Layer 6 of a small transformer language model trained on English Wikipedia (17 layers, counted from 0, width 128). Numbers have three digits each and are written without spaces.
A neuron adds its activation times its output weights to the MLP's output. To switch it off is to set its activation to zero at one token and run the rest of the model.
A neuron's activation on a vector x is SiLU(gate . x) times (in . x), where the dot is the dot product.

Input weights of the MLP neurons that the questions are about. A number n stands for (n - 500) times 0.0011.
n12 gate: 405638462539591707559492268470438389256548489605331215470378566584426596476326467569662537507451572333507466651653511816541575500612607489651576522367463383403369536449766385364511373518343435170449588633576572519395324407680632612489433533286559500313245489601482439644655500602830515492282601330639547590617643443618576430489623357399596545627669337470391404691437593394459565696496
n165 gate: 302421293395537516376531479462425666155462422730605676523489575444508436646546511718508586570485663307618531450690496557379449725304399628430401394469466706613199345563504425684478645700485578586541541496554704365466518555324442413388660526511387762642398474416447340564496538381442581700643695526616749540552373453572393209293545456439514358379309636454518376508508577727229414398610
n170 gate: 571547559421556420516375741598342345448529448425492326748301763557230484423634287420608403424620454525496477325774562820467504472304257472572348516655410378694537645440645451521553609761544621342387537284227517559492393382622492541547641597588350272585573278603598457663705541383445347387434672301597641603698358594590364304476406330619351504385740688578424573546694611513810492353273
n186 gate: 474648496383242599247376378596423522442544609541515608600625434707390350469594710462575515511279353489565490702739521574441322475215515449532478457753386401564474518572402482594635590587304648314475485262697590572511586539628440385320478314568465525420469398429383482628773630547617229628402734414310522493471379511551381639408400358437345391600474576533673540351556496350320764364377
n276 gate: 557580475439583529569450590493497741424510262624427436447340472459381632477396661529408545558543722447476406553709576535426352575322607451524302517525521452500532575284754199585614418246490476220317601521669582686493436436465397300453429375555408462569427552193678608653460698279611503368457480585486545500521537423584589467601489473472409550567594445324517552606444422504831326371366
n277 gate: 620407791706726326474656653605582541375466592386582489504489697519335481624623518531534478559675488681379570267473415598530674643397281616569496525481593530692473783625452421462585330485585463548582474709500581585421413735403577696666758671650451559559790578568653438522766504444515430588685540401448559555426659572698562355321410681462619542621727507425628530454617562481399473856485
n288 gate: 381652673396512656587472663647267707312695748407232448532484626386472460508427582277516520621743402568457378630525436644484581465477326433597613562422480642384464578422367472524311508335465414737654563540643777427343349519476427444573714508520582644587375449556512261476537706520843496325671449613638284353378612431484309440635552604588653756648484640508336496476721488325245599604138
n305 gate: 620410328491842491339477667662455410765621571537366582259662415820805504487284305408505460208500759419531425628778474617238552698584567384645430526509585482665464531504651662729700332642633235549117621491722256647732565331362500423340441594434563509340552393732401487258665386416380456408461359325304478605625461612527579369473482439581530353935487535672606764395545417505536103563518
n375 gate: 257402724367687651661652511587578397473622442388512500416523715519469586303068306695689367566516443452465493448537638738338546512442492441565619569593303484645631519662531583544500492465748392844613563402472512258532745816535496623542544543465659670488512633663476325684706352212443515444545546542668710481352534602433369363303322561488258589512555554468542378604504538552531549244400
n381 gate: 650480845637689383542623446376359518451422714518598525296455518546383384537602807662413542514403431308285477590785476657738565375545475338514413503507479451548579559597462621612468503580385402655598652383464449518529558455648601710486364430785370295539463532478458791641448471581587385439507427593504462459426486347514649527730561531411388453479511424304604383482754448540564636567701
n409 gate: 319296523504619484672328614395325620570313419504686485606540310563403321369446603346408485419508473609562451725399664711342435617515601552558298504523440396529398485375515523328459456732541659608519440713477396331542351435426588594590496284162556647459708433504406268608590625381373622374611419452262437591519768611605603359358779551542496676636470416617364493390610500584710395275492
n510 gate: 522632565427587348487863412500337466500517687709700530496504442492668675464401607645410396479671815601381430624387444382588662615504421249516685671534513596496390570529645429616355467698380401496529496513465509526479370605592384922403321396315323397354561604441404074617316496326478450243492430561533045398400261403592545385303504557386355852547446582483303366343585431410466627441233
n12 in: 400331741493567488519416636481440496530579507710671496546672541656496261603677615539577381592515685621460605393194607307428413658552429796683302482569489459624378740548563703600511833555415589574612422418292715435674646431287281530551736660426542596481563775413624591590543508411380371573518368599347359442478609644504334581624583504549403270534504559511445560416686679581399473440458
n165 in: 585481484531582680716552365544378595574547246424488508336477516598196618549625508673685351516335703675415801315349631651274267581601798784562419462609492512481484605500375662379512671578457399480590472461443561541500646706296613508481552280527559384567364563468421542386372484606894827569511357650524730504453531629366519463417254378552416423496665577532639606576540546565385204429684
n170 in: 468724518313456719412522315451469518539504378455303455652625553395381684533735600669396727400527323669331455734982525354509611535517710702775517551215504329496415331539683513477662487496274656491557166557396364527580504585561969629844236404535450496605578548549632620777652598517237439374458509496382522466675675398606461537557655423371661509260456720669349267469500226622500697491625
n186 in: 516559433334568520523547289611374630711347523235447706674582458447351431489543379507594690504644370519650557457678402265373396496466671531332631582484462572359291413398602442559500353553515654584667550408327347414457507274363430793529508416369561361462652546492649341694248252636512605258376440466090542429398519287389436493683616311473526520357370421593665553376365366465462384285512
n276 in: 663496508690428608481700471473531461576596755657420414582605508519727251624386424421704473390645413485443321524484518531237604560704477638564538507773496431500449648523280500437386462708568273676759458619524169595589515701462461496404461282508467545676379614749377444554762520534207489288474198410565557814462437197616496605554523399488511421372504557527406592578512657441458452500621
n277 in: 419439294620349496394844490457443307384504384442521464604441493391361245375460637629551380409514577521420421609544534453200252389350408383406643400723585458352572483392581600547574342437598696581549542489233376328511635510465573335705583465545610413560228363432386562362403716444566489377476406649588574566518538398518483440440586335486428300597408761288524638543590600569457393653536
n288 in: 622640315694283713345486378115714340239326351323532120519518586591116291703378405581281378428426486477697627244637470339358518424442409514389388402547719659606403428657649142337283396347468243541292541509533331317477602549441505417368565795410358303595380400523532562268366370473462518509234464348269712633450491276514594595194477372435223262578436308353401395616495385626486629537375
n305 in: 471477722527355607757500466631279341379445833447575504801539398316706449466671605685516641687383480512376585649390797819401558562430535757481566519516686524385540527605480472605414535477508625327606642385614516301516569573374873396523351539745574543720446473733623419607450572524260328431557655639472633400567512587468430776437592634544374354308575543640519682371524623302607616464516
n375 in: 621640622751475552425483739735446550318554417368421457674361496454492383559616393430359326504705629664516547662712588521529310471751625442496320699384425442630521582574471630564292772426554657529782600542522783822352655638671723289560385587701390430591329575593492403521684619637418624615528549606421521777558638440169664389638567561635492307242542578437336575292301630222257483534648
n381 in: 356468582482373484504677432530688455318304548627691374603666470455379417636388329532562511400350725576648416254356432500485354415715425274581374493488549556471626248507474386331365411225627433654451384519197423442359518672181585557562443635370560530455524653492455595346429550519477389739486452386680571672507431594727481635511291244454729546435398308466437410622348496485655331568332
n409 in: 392522371564623351484206693414500582604640446381570417658580461542597508349496393478401500657452500618477449421524422688312379683573303531546405564708659570489583561443523457524322278573354696535600543636392656256453576647465285316886828287607383660365533400508403598384626670647412523675604325470423581708485199212523561625566684515649590404311574477441511516235433519552570435406315
n510 in: 345516567541682726743596145298270384538234475443521465734513453441659393443364369556526449437539584245782843491403459668143359424580474423646513375487402487351695677605644500377411441335597399602492718530152215654435446587589417694492596364433629588594554610582744446573428439194456378504382269458653648579547699381491471650641509571396504478219423382612790568639617329382384353303465

Output weights of the MLP neurons that the questions are about. A number n stands for (n - 500) times 0.00086.
n12: 589694469336639698254621397564459373488512630408707395651459558403398465616512243570386496421607575641772542496504625752707496252512572565333603216456279640611377651436608553681508466771616500728433288304527890483316433415487425508550471511603351614472167444585419282357584547305553406360650378321544444580562442289448529520668542301549396524298526745469302470442612616655428520471637
n165: 459426637432286794284073669505673522613575632500576557425404756608546437320683643570637435372578737147555398492363300391649530305518302368656551647690703428568412656094352720509626452738392378588603645487362539561384187694524285276514289479402662775513455459738652630537551572240536541465258308587363630749288427665504491415504491688300318636523454597440752453329412344611543459491588
n170: 619485486654500653419647471325447505395556562528425348168411372448553649331528684509660422272655417711320518504376388524514540447424164519372482636621612524411659619914490661690747570458514567423832347797683614569415361696351624297583846514473542283458471405797290584471576434580524621518687334734397443514052907286354189585207495532807608280486366630351459500632368628439209376510153
n186: 421653629647333334471698643439337571791593596213520556520519532442458451436759724542419521378441432559551520404415683596392523517587430743365382462378362525261443321421666737423673535682401372639310349355663429328628779690272457286351427520429484541334742574512683623584484518515525138304504590496553586623275403329336432591564831596621624271546632184673524605381381616469496571509629
n276: 221562301393475342658383590309663771508272492308508355214410551500504631621512597500487508350377229279479611485614572537476530243698543492457535372187437572342555578496458485524516278447806524553588556378589608437464607441522734385517382408561469284405553403516519376439412693365642430648872527543484544416396496463452698524507723610610416777848451460607648713492534539487112589620319
n277: 419512456656605485373427245383593707585444383408576437701489392504785404509259723330504678390602440533508288543462493286612681457735700449589295295227228377514485493553349591673396704644657531370544446519470884556726466479617514402210432493361489399406554323519496335484522221550682747537500456291648481603520406454553449535647420519430564531496475670482571553385593415616463469476601
n288: 537636578671445459692623212735219320528638292310767642604764663514477441698318641563351185263477472401710344479575379532647384399573799379693530304644576377528446724398570659567345466158709271182505373656403286751568862395589385449632324478409300475294224340447434487472539485496624533337822630752428604563669425617477533336537296473717509546660444612370478293547508535774341656523411
n305: 675435449308530515295626832536505393730382559505346467337468458587801511273544364719595495247436726509659417423923344794309486642709426421523537550648304616690514547469685390562617495521621446489241656443406458682810386402426118441560541643486302458319480592547495409431312516310461332458424325227748249500425267598645694268438515307696732166685409286892608864405495120396623417715713
n375: 500447545745409657206566524346720523247320404392612367318315518632591485489707514474253685500384456697781567385299464653424416567386589538582604597244430406719365405299646282537311790443472576459377662325395595849467356413500628615607756473563339557583657367377327518351241535456676833427309536152365175636461703552880703448779111335662770314410487574424596540251346573581625481612754
n381: 253547730466542630404559347720411496584618390488417168694403395479436586481479464366386487598551318464500698445341295445504425382395406343395699410323479479593631496540405650218487619417712412518500787480500688609525283400468531581362509202429167614504466299693407336301543594586710683415591504451590483550633654235529654608530700468720734779848665549500649641590290335307677513500414
n409: 686518549583557509396543333427391430409424692363521395262367450595364458615384437682627687640649540463584320428265769212387480561349566632608385571479517642200407230523558638424470683448668742312338519588591748653483403377463678732478738385164580655542487318417550355500471472673574610817509361383385311560606575488551425620586464433744670413634306204721262181602315571518751665438500
n510: 620470332364214313519376022731548817481514437443533532481295357553689479644324310575844387448607485532329459478432527408669621268457453612468341476651053562445378748373648581748658586236624279635305562458647587381548608359696482325668600509577695370641741419652288670286645663799611763519644586491528662434495578496192603333474400365655212249879576308123482561372531315362490505485589

Each question names a token from some text and the token that comes next. It shows the vector x that enters the MLP there. A number n stands for (n - 500) times 0.01.

Then comes g, the gradient of the next token's log-probability with respect to the MLP's output, scaled to length 1. A neuron's effect is roughly proportional to its activation times (output weights . g). A number n stands for (n - 500) times 0.0008.

" re", then "la"
x: 316330599415406644548676550561213525562663526442486490492546345348616400605490708546367432544330418377428539686289399527350545757415509699536597442639494490557506768237404339566445420531591380402604397531582498587504526420516354398620629587399580638433353582381507367611442421552278424480498730510484546609369415529247445536419415638331543360536567377790282859534596586336615442437530
g: 486255383497670551352406445498472628521483518646384480401498642441425533253359642448605417516538528747394465449433731584567750556669384440572423435634474361399461416477353606391507269564642389481685485371610721604555658572404627435490543454536736520421421605651676477330607541458586504521495497537244351484284571614580480432474393384454441480441457443665605559436339583732552384459399
Which neuron, switched off, lowers the next token's probability most? n288

" C", then "en"
x: 297240507525542633525795386485373467421482452584574285546580522409574565518706594631467761491293592514494533578345319605550586428277423422429443468527661327508179663289115490563557488535631670264503627692418394613340664476443396565499340539540476414357317435414659590466532394659389780443607614690458562525417460327400451551320359585560638392368467504636396679399599363525706545468586
g: 427447176590656493571696441615563278382357418411416383487350483429467690566377534645582556587408504638561420539531689586616425427540281728641537608482490524570458264495596417686469309484439213437287698476680504533584396527418497575461601468465545498596522305472453611533481449482740437529532401603538556319481394644513490524609409617411491592524685440493443196424652515485567545595406
Which neuron, switched off, raises the next token's probability most? n165

" their", then " re"
x: 379318652660611778560641602632365446495367364370428473608562654439544358441339537417204505358313427441526485521519410486514487564344462575621538393579532570526452842299559398404389311661542429379639619394441344659610484368647503533454404599511587743432287619411431573382648564444522491425414441462369376736711639623431274378519350496436381646477462352700325652477524608448714551454526
g: 536400480571474418649554489623543506486406545521475668606395582504412709692496329495560383763352593350582639246650577422670425531390597384554502348420385557559515526461478399434499597450394452476533599450391403327362572512481574518579334589613443508567673345491482515571474711445526352588385423335481636660552628386829398199436509524580263502438472612518371419675339420390559554555739
Which neuron, switched off, lowers the next token's probability most? n170

" to", then "ge"
x: 401544618601474729666648747562488510573466366585443452456426336557596679458690478582373463679576420529280556499505383200254650683369270444451590450713448393507454547463364404613671745504456593646322584148543409513537427480501626328596436510459686603572411514719475618307538502439418590373533622415398354556678527459299247256532612545364691533280486543413196488396534419233663350483514
g: 491349364481461590570575679319527520430262488490415648423461445475646347665528430697392489417508543401525527443496621535435382459456678536384724769438546558412418559644422707397564583546412560769444272492457348529442538529500426439487511586498628474577411452327424519729437541750448381349697550651233558512506561597216364612585550469482490428564452556309467502495602505368537621312675
Which neuron, switched off, lowers the next token's probability most? n170

"ho", then "on"
x: 456502624683493395491548728401349671470393419702592343517433584386634341457440584836586701474450524352426375451503372492392563651401406717491624468599597613610364545445220603519412329257612490620354458563508428522249724504517535422763577360554522530253567524747588659490371352498486437498486584227555689689386490538252349578439406733386540425595638188466272746267513559417586420274369
g: 772519454543430463561552487741469634494607357299333512490586400391462486650524381381448523341492550260507484467708548496552461251407488495418342429743367504500656528318415473530370394470378592512661669541621440523400695585535610396512315520534435367446461690707594438425572515603602724686589556363475310329531802364518506486452484526530368605354644437556622402423480474499610533413544
Which neuron, switched off, raises the next token's probability most? n305

" per", then "form"
x: 474390533583625658378571599395244564498497689579377356467681415371601538509502564765243501634284305341326662563353400489284610533449304579427495405552568437449516587348465565566380386456596742620551399606554465489547571246715583386501333501371559347445302673527654710307418506481525334514549559745461508570530398785350428642401641582440439548544300379648280633391576331439697399573719
g: 383406492405393358540343457606758623500600601410620683351455435723549493310439529581435479551571532581683346428387482636454397634586372502593568428679613556612582481600457641477362378400649620473443415540519473646398581433506364271400493426476753565302534647338494244391446644699447486488398374346616649378273360436450604651510430583627479403463696554696477543491491454523538342510522
Which neuron, switched off, lowers the next token's probability most? n305

"an", then " a"
x: 491530753496582582441539521383682501577645424505519370559514353473652349553379620952469444607459522492385354273407450260530523534328324577394676474403427561584477840235452569438567201237546415461462420369578517623433618592390714544678480509351382394448463939458245689396438352392482709495370443340604449604479571543491394527526475469409647462423527551334262456285766652345644391605667
g: 733722375509412544293381483318338513446516439617475523521461598392336458487435588573530511379366576517420477678638682419543564460508644374650377435416651507433641598575686275665634421438672487699653497425550638372592510464402578552343404524473550503543291444354334281559611318587287301425529511383643429532575474598390544286526473641556507562462603634471474462530500431738692591409448
Which neuron, switched off, lowers the next token's probability most? n277

"t", then "est"
x: 424498477463423463507456393270249464409580465350342465765570304535782266343654517519409549448412407557524587389576401538631660647491236681445756323563478408309388467623438293611353530494632707613643514502651607498564582506431375596753553426541411613241323487504488774452766251552456413348419540619491706563439367699418409534442293387476584368329489468677423650507642374577565513377534
g: 362552602553503267342477582441589494444651385733621383600229494625426565449503473543574605463392438601339417521624528529492661425554381561496517322527447413454456480318606636516226600574546435628398519743476444430282476418428331443838614485578496549485662505625647522588550390366544401670447551444468324654499573244481394494603501447340496522723454526685626356512419483421420518669618
Which neuron, switched off, raises the next token's probability most? n165

"mark", then "et"
x: 465444576498286746379562450454456439567642284707321444519753451385745407331381597761502570641522573495457569475606555549391618535573320687622451405535454596562539655421492541582429553558676375317530463295740390458259599337454584708662551562704641556295380479387384469375485319538325486599321675481468504471543395589271359538420337480478446659290569226269370747593484341331391454399708
g: 559434513377163558181414548510515506564446566621520440297412517672372493471533565448497668497377535634418555412390587574596510549382445404536474550602680697333481553462570446541537706624455521536396615488397623612554731550443438546485618390390364574595552323409418514546285678621458412447414579334308555505280500472602465699510173387396549678745633530483644539527422503586438584396542
Which neuron, switched off, lowers the next token's probability most? n375

"l", then "wi"
x: 391716594682405557324455559487442497474577567310348398599742371470689463619752506503377574498447485381355478714380250298709533570436216680625502374401521322558419380685385383448571389725621656265492412639525637306323563396426523291820361543682540535370556498577590476571476364674453516402350594544415422409580427696259294304445420525510655595328424466817442587553607329480618620454352
g: 696363646574570405494573443461486401603540727322584355577670525251510362552384395742589391510741289652640538599448557501639213344606493662299550318695385604504576550505546516454468538426389399438431623455534495430646376444358447561414493428487520439425498607738465584332401330442599463660406654565694466468491469397483625331479335557601452420497617486528420409430581526499464682642413
Which neuron, switched off, raises the next token's probability most? n288

")", then " wh"
x: 436394494595578648456621521472338519494598424466445408441554299315551509443445698734485432577537298527472595587381592324693514526500357475203449420606328331420317474428293378530650559330649633517702384574451440471658468330518559717725389666587480245351193854478371537323401347493509671637509709478560436558707471728528532627566400573343719658589392294492316502417501366501629570501437
g: 439359675434480563547481515340287593752473593379536546731445727475478371727503530494525517366568436333518501472587433424324800550519770420494450628260475422326468508449524529584377475459228536413685507197603428573568671308595593632381412501475360449416584534597358592557559588364593510620512419559520557529547579677472574510517382382374560391586482419522588528553522620601387335339506
Which neuron, switched off, raises the next token's probability most? n381

" he", then " be"
x: 562281537749507644438644532748265369637457487537394385440562629462644364643292654558398618531467497319449398550489453562411614636361450623610528350746440595570605699272576376506463521616646498280496567499345245687652591286604351550487459539664517636278312641449524392508441443559596559517446500353500515617519450494381343448405258546278680586511337266562334673443526551322606605389441
g: 346416446609405494595458561458571506670578467453426550496256287504512602347383403597527624442426614607356496779682579489554436337501418383590300407502221539511564500627535560724556582384297483424653336296496357427492607424510665426677718316432533537575569436555576559513601561373628478470508386500536474562783377482503375549639636554350434571600351475438268600494601421712596558430488
Which neuron, switched off, lowers the next token's probability most? n510

"w", then " d"
x: 596457775663558576488655452561557366633236252638609398669575559467550596295525317552332407495615548343798502427656495475628554413568494824327524475391304505365316378316381351493323530489667473418538527528523618678515789487390433649484492603536526489410534374483341668318595411403580473621403549378500375633294415703419381356326533556502548320348689301567215592551648544396691406308517
g: 438628521351448482563432345426464630461406459451539690373612448341444483589513526659370521517460330639393434661622287361563410672488722704691623523647577344558465593489376467399449363654479500610596485492392449487381643496526623398476441613405116573519389562681258588474589528602571496589411604662472501471481688421436265531451424667521439434439407324665303395603542690476576530588457
Which neuron, switched off, raises the next token's probability most? n170

" |", then " 2"
x: 390410494643657569417637465520518538485584428503545525452444356365576607497526774624346613422457346568531507361425472360505552393162413471509446417535473541572609381434287314488540512498758691680628515561496383469669199415589556559708271328692440633266340715386662731420357448483475659615348622369482408423681492655434480545535427556521712571304528424548193513533434230240684489388615
g: 541470430603415439350662416413424462523571583490510485382581290388569457432623498753483383628481637528392478408702561724557531637401493498487571571479606518563660682371576408356358673584442546440537481537407430500658402660485363356725400500350627352537416541596444518601506486386462426490684271473566561518570517657598388448576367747231446442395513421570426198517575310408731524665337
Which neuron, switched off, lowers the next token's probability most? n276

"35", then " "
x: 537549441650455649535568384403369633517473474414568290386688358493658552537489537641307556494533175575199660507344395367517618375313455659393471548454289444575278597448467430559569597558566505387576343460560293588551499494574447729678417721405574419486221626376404408393718338589522554514496737458606432626595503820351535561523521749453674663461327368447290473338740342400615418378570
g: 424597596531386367430579636635401488571569581640512467541574459565552292504711591475619561577554339480268444514356524672543594510415380446354360440866527364546693650579442618560508788659476358542533650475341485478385442522594419628494385561553505514210452638564612630400407521394565474445510485526542240392351427585467532579574484426497381440188426474438623587481370467585679429308429
Which neuron, switched off, lowers the next token's probability most? n409

" the", then " official"
x: 316411626757762768447565465716328451400472395442340370615509677461671475535381581393291538366394536515627369540480417481395553503425359609564492500471446493636477602285523317583293306601609474499506701441229582609628446380670465457489384559601575610382233601515543614357556556579570441355526399446407488595680693519373353393493395443461429471664566364639266535521452505319678648348723
g: 568550435525534495617543415292472757223498557291371611458538648382465604337371534433384351426590616408555508484572636599594396268419548426553556551416696649349671592471598374414651458417561715543594567424376519588666536498535360516530586497602573463621482528472459345257520454351628455455473408563642471566459745393580279284515568558517600567448587527414453791361525426456540495571229
Which neuron, switched off, lowers the next token's probability most? n276

" the", then " f"
x: 390367725758788655603695489693191532385574302575440342611494602472610286486439516508305567345423571510494387475365455503464491503517396424456582423585572556536354646254519313521447352596664431468444637530195635529417457448581481597650501551528461620349274540444502513479522553535729556543308528579402348581533564428218363520552458577443434605460497458678231644626443334470663573297659
g: 480450373430454464552476550624558438558475541523390430607545642517311488425362403303482264421444493423536426536934674582525544300414444540778676435574439596551589425451550473511260428585380509383502636232408450587711513421559572484464437558578597670507420362465540515387611623420585417631567374651560336688405450631490473416633405539361384610701304365586498651385551655409540583506486
Which neuron, switched off, lowers the next token's probability most? n170

" The", then " group"
x: 375571486697796770390689582586271375406575367507389437646514591396528459450387491402284621282354561461418321583406315428453502502400434680556493406540567618617403687305493457469369312767639464500510572350315410600549430322702379453480468551722598632250333618335640630512521489574587500477565428454456423720630478623376351440543301555368500557547528357559357689537502601303712623355597
g: 595522415497452717491508599363579472599465558435591489427725562522394429425464786413411450399475687379411555364470702263336554475601670491694499519425508458516385432567479429632472533387504578500410346694496515443373621447563509829428457549553494464377381622616554328471429263488584572511639457459422303360298583765404612403439622412640635664562586372566457649360377653496372349534458
Which neuron, switched off, raises the next token's probability most? n170

"ar", then "ve"
x: 406457583606644484421567356340566634585523543568451585482373334408694508591611638659487560559285675540390538359386248335604557620251304755508541586502386444768470694373517318430451401512529521446490610495647620604362741447363584415577374408438427478320361528368461579410471501706508707276326742492431657635629382430197336457682592385435778350390370318776271676581517528472289514487384
g: 550560315510528385533360589387597460532327399539588301428551437504539594524440433508457521621479499585413307486582502512640530517587614697592382474351474491512605424512692425458577425535591485370658375433539578685265447508534782522480442712759401520572594454490604609598334400423426490655357756490454390166574674513623411475704562558394409314542560500492262527258525382461540328620546
Which neuron, switched off, raises the next token's probability most? n165

"at", then "ist"
x: 366516670629631418508537469519622413374340541565302274467509521293821442594458515586440679777482557554586548308499294647448646498271500501381543270681485391495337638424505450379372450339440486421451379533569282308259515600311593595588263644701428480271574766369525470391540327579787576281460486785496586621454436739508454678412602688508703636380569330393349459433748332496564412437534
g: 561568353273419555528525540438455617378716469527637681469509586462389396539536673432454517430448609758292443391326526624319521532457682587469519493265536352502555696553618456503476533486598537521508527474489753525595542608167611653249584618578538617414444433454527391613372462583700346469537380450519380579409465552599598390456713516412493500497526541577395353197579322571316449448620
Which neuron, switched off, raises the next token's probability most? n277

" not", then " to"
x: 380274673530276582435516439552515514624537469553278587652735460618492372367478589555422430619479409362368491575477321559374617468320523678598656355630637388512458696269429474595714599382607661584588557620640388731617392417493266550506375599420496667452247442294400574649613473482274421421424533430627452648493507483515307510458501659548477474692387121409235493518510414337417677533577
g: 443312648535511569481382292500452460462653661578439630615529823373493478325237394401658396455662383586747496374700395480380688562366467474489272602402407630444596512419581433418370406534548409423499584334505833658246602593542551628431523609622506568470585701406570489351481267644376568438369455495606512481636478473454522460550581440397617573495455493523412522453511512453633457418546
Which neuron, switched off, lowers the next token's probability most? n186

"vi", then "n"
x: 513363517794545559441412580403171579420598422449280788524469357642681306324597652540470573554414565308578543481831377380596632597669254619398536418705275373555327554396298403704553582627436577381492577448485373437518587411614442455749657450327365538266433559476539593480592470631501353463287588617421565484499485574178572562366432415553526365364342463633418709473508520584641313462583
g: 607658415351583558571295478606660425638551478661550721430508587381534224588341535589510429575578569535586611433564719497454241643556427226640510542507372558528516511537411403397460469529574563426605473593515385317604507574586570505417360665495554430343461557523669539478373386742510371584679395457399574607347315679555513296347297346350720508512497465414588673350513510525391498410448
Which neuron, switched off, raises the next token's probability most? n186

"y", then "com"
x: 353639524643611460646607492373601439688357379447417258442423546281817504665459542576322577448501548330492329682425335649699488612390443382561466396303306726581501636383385400530529309352429398322553433431518397341304672699384629686723262548597443422539567597742523586298372455692576846492474843481543401502537434402370282555453432407389781674309436473410369424396617436574509644545530
g: 597489407547494595434443389631376463405629705382588549632669513464583644530519619638389199468600346525549646378341490336450411542449485598577500388581411591536502303337693635468367509509659453226400396472434650393550647437250539650486519666593405578575634373567238641574734659566512595311534386459544446454503516588582333357470557442572383404555502504489462392446714556432435660540361
Which neuron, switched off, raises the next token's probability most? n12

" the", then " first"
x: 343367704693759716478605533609259500473512343483487311517552551372569344474403512606204493360449441522419437520319425434447486556481349553549666441580538570540464516235446304498421346708635440466602580452209539559417545330717454460607474607448560582297311550436525504477647617570643463536358384518443407649603697557257485475584448603346431575625580455552204511665574471484703625346702
g: 591454560335562362505455640419554474587595620526557508290519621336498342403256474514539440288387629567449650621383610607711522430425413540553643321678552602257504658579577516334485546576485588493622665401507480367679514482350212537519544466545457472334358386392400668474667635225587397311536416525480542742474573414607588515688496539552392554478454500691452348408621475591517616401444
Which neuron, switched off, lowers the next token's probability most? n12

"an", then " the"
x: 511537731478608600444552541411655517597657406515541381541476366452708351531391627919441448579486542465396422272440439274551519514328309604431631447420426587540493833232431531428546196295562388485469431367597491616430645600432660530710488492326325394449429969413263688425462321351511704475379420353621449606451533547472416420509486463434664473467524511337272484296767648335721376593665
g: 499342580408522475566490523294497573605562444493624557665292520400492380497520588380476460165648519356507435573642514463630470508499555426581402551511545726252731354496489364529782453440638538455359597249368507346734572526324380627404443461393596470511382457433464564608553504642410411256807497451566614479629343497488668599392603539508400639482499492603588426508549651495581503556327
Which neuron, switched off, lowers the next token's probability most? n276

" J", then "J"
x: 325453594691554732282766316402655452580417287615473459460626479497654345654385624609379793436416547656301328628350235472598500498497407398281515514708515513590469610425400387399454425636590506143515627616525401758352522321574462410546468491476450612300447711480491635379602390558427690468454690483474476562512389458391495352334241607433618636652333422529331716516553467380716330472505
g: 558556546482409616406549433443198443495515423539673427557589499443481224541592474792529551449492396596456681498359546393451457368418670371402275686525390543570563403482539372584229500395488380572316664540326364477573544626504384456495642470512640547677638666687460451548466521453463628427381475679358388437571450406437593574476606537518599494588661719474740361568601452422234481648427
Which neuron, switched off, raises the next token's probability most? n510

" from", then " other"
x: 401273485562437608704594452555351681591487251433591427573601443456395417312518649587318483552413402600361406472516343576569512776426541385470533240834418393604476560317512404522505736340552622471602458498311436623523450351668425478538348629380587587247312596490439522390580564682324539584436501537250370731775595595293285507339485560514431524705507444358300629381683441471692516571616
g: 501794395401366534378545628426581611341588402517671560528493552505513588306545395587479434416434513378323468626771437447357466577485400658455563410410522478492517451573535498601631476495352364424587320315475461607703464670605603469492452422386760613561300565497417404717556483568401579328359471658606336529449458629338665583447614684461305510625471675567571494583331376607495368541249
Which neuron, switched off, raises the next token's probability most? n409

" who", then "m"
x: 547286611660505750581619717585347423684445341564443373479597576333601491534446641545420448524467524346214393535625532372452629594283397643615430483776389711579475685172677424530442544487590508384560446567423294663633525355677376586454403593664499609286340577409561458317469451640442408499497368432478444686520487460409390347427297626384748569658213196553339665593498607388511469449453
g: 631496647541610518565336659305561353573462380396574354617453517499535338456544581511557523440457418685569500590471556420435543385448238537658566404583474433664578540529416586551457511635305434487643501514544475440309570403574670413750649526576590362564574169654850377331401423524546234494508495497276498499501452444564507580401598487422522586548541506365490656633481495680448187392490
Which neuron, switched off, lowers the next token's probability most? n305

" Pro", then "duc"
x: 353337599459597523323675488452370497294472557453503481330601551338516484416614733525405700463377466400403342568384438519489585473290438569322633515588655402532430828216270490441392486383533756349671594740608453397503737414687359419673277690492577364401514702523611353525370437744484636444446592621385555546421651415383218769498551571589320416342717504488413710445453339405581509318548
g: 584639466506543393501474676394493661377308310557492307434615525466648598441527625415464546311521510515488549695563258558561513625508400489342453579569388543411669291440579582390288366426410555609465346653421599429549557511360441465519605539578526533976675494545444519495534501520476374560480499668368484248565518507543457420620533392801402548594580383513398348388575730510477414377514
Which neuron, switched off, lowers the next token's probability most? n381

" the", then " production"
x: 441396629746666741574564554610233499473507428418338323587531608402547376491365559468206500449466423470524427578339443496437508441397399584427701448426473427494459451256481243502400306682574572540626627395308554487573485377826470365643497583422616632403239590503528596548627641428609563469453329590459481733679687560312381549442446573354474586564533320560282458529476565474673694319658
g: 449388501518594541380573397430514450231417451458659412479508472644746389430642444508494416516558470528693475301503445530511644476577629466594559563321685449517451467511561532579509506509499562472494359330513474665428566183523733680466495550468475565508370565354565686460574410753139575411599534419594569284439335856484423522487557667566382356608551494412503378538506475398368429518708
Which neuron, switched off, lowers the next token's probability most? n375

"ing", then ","
x: 258468529589451554570233507415567256341497421593500557584598585201549551319488590601367300568544481352449609597623423414561623483402510501512674410745450539378582434519453613476357379339568111494503369560526523482391732417371629664593541713439527509446331597582363600431606348653268601547287590402591422576590765658212371292365440464449590583389596555347301756466580500502595686708510
g: 540475478479478373398546492380497542442462553521294559634522760384482483881518519387604469527375362662345400583400629533558485286504405564581587421582676788377522561494487503728529379406513417301644461438599512405334575457456502767634445460432554624361454682464316440476511414707669438504665511629598501466449504474718421522442381457492637412395716384438254384569491542434488424392455
Which neuron, switched off, raises the next token's probability most? n375

"s", then " out"
x: 333558592546479608527567501526401334689512270583328331527416399433785544457521516560503293500602527350488480542672406667582706523553401430510672436638551549370543422457651297464436495491425348224608407517492529412543512520320523675636199482529530395471331555291474871260493351552220401494267581590522233601590467755383289467562375356577518499543506399449467757551635750471664368592714
g: 321586441440446477512439581640540280619562611677485420448362707662592521554474372431427681305379688481544429380602541867533655465422553534489636395378564630585724375544682562429421329428402315524646537581404304616440372603485682441456508667543602383420590416484440477384222454511528515479451520601485765573462545416555561538480545443610441434419314547313586478552483263380588446446474
Which neuron, switched off, lowers the next token's probability most? n305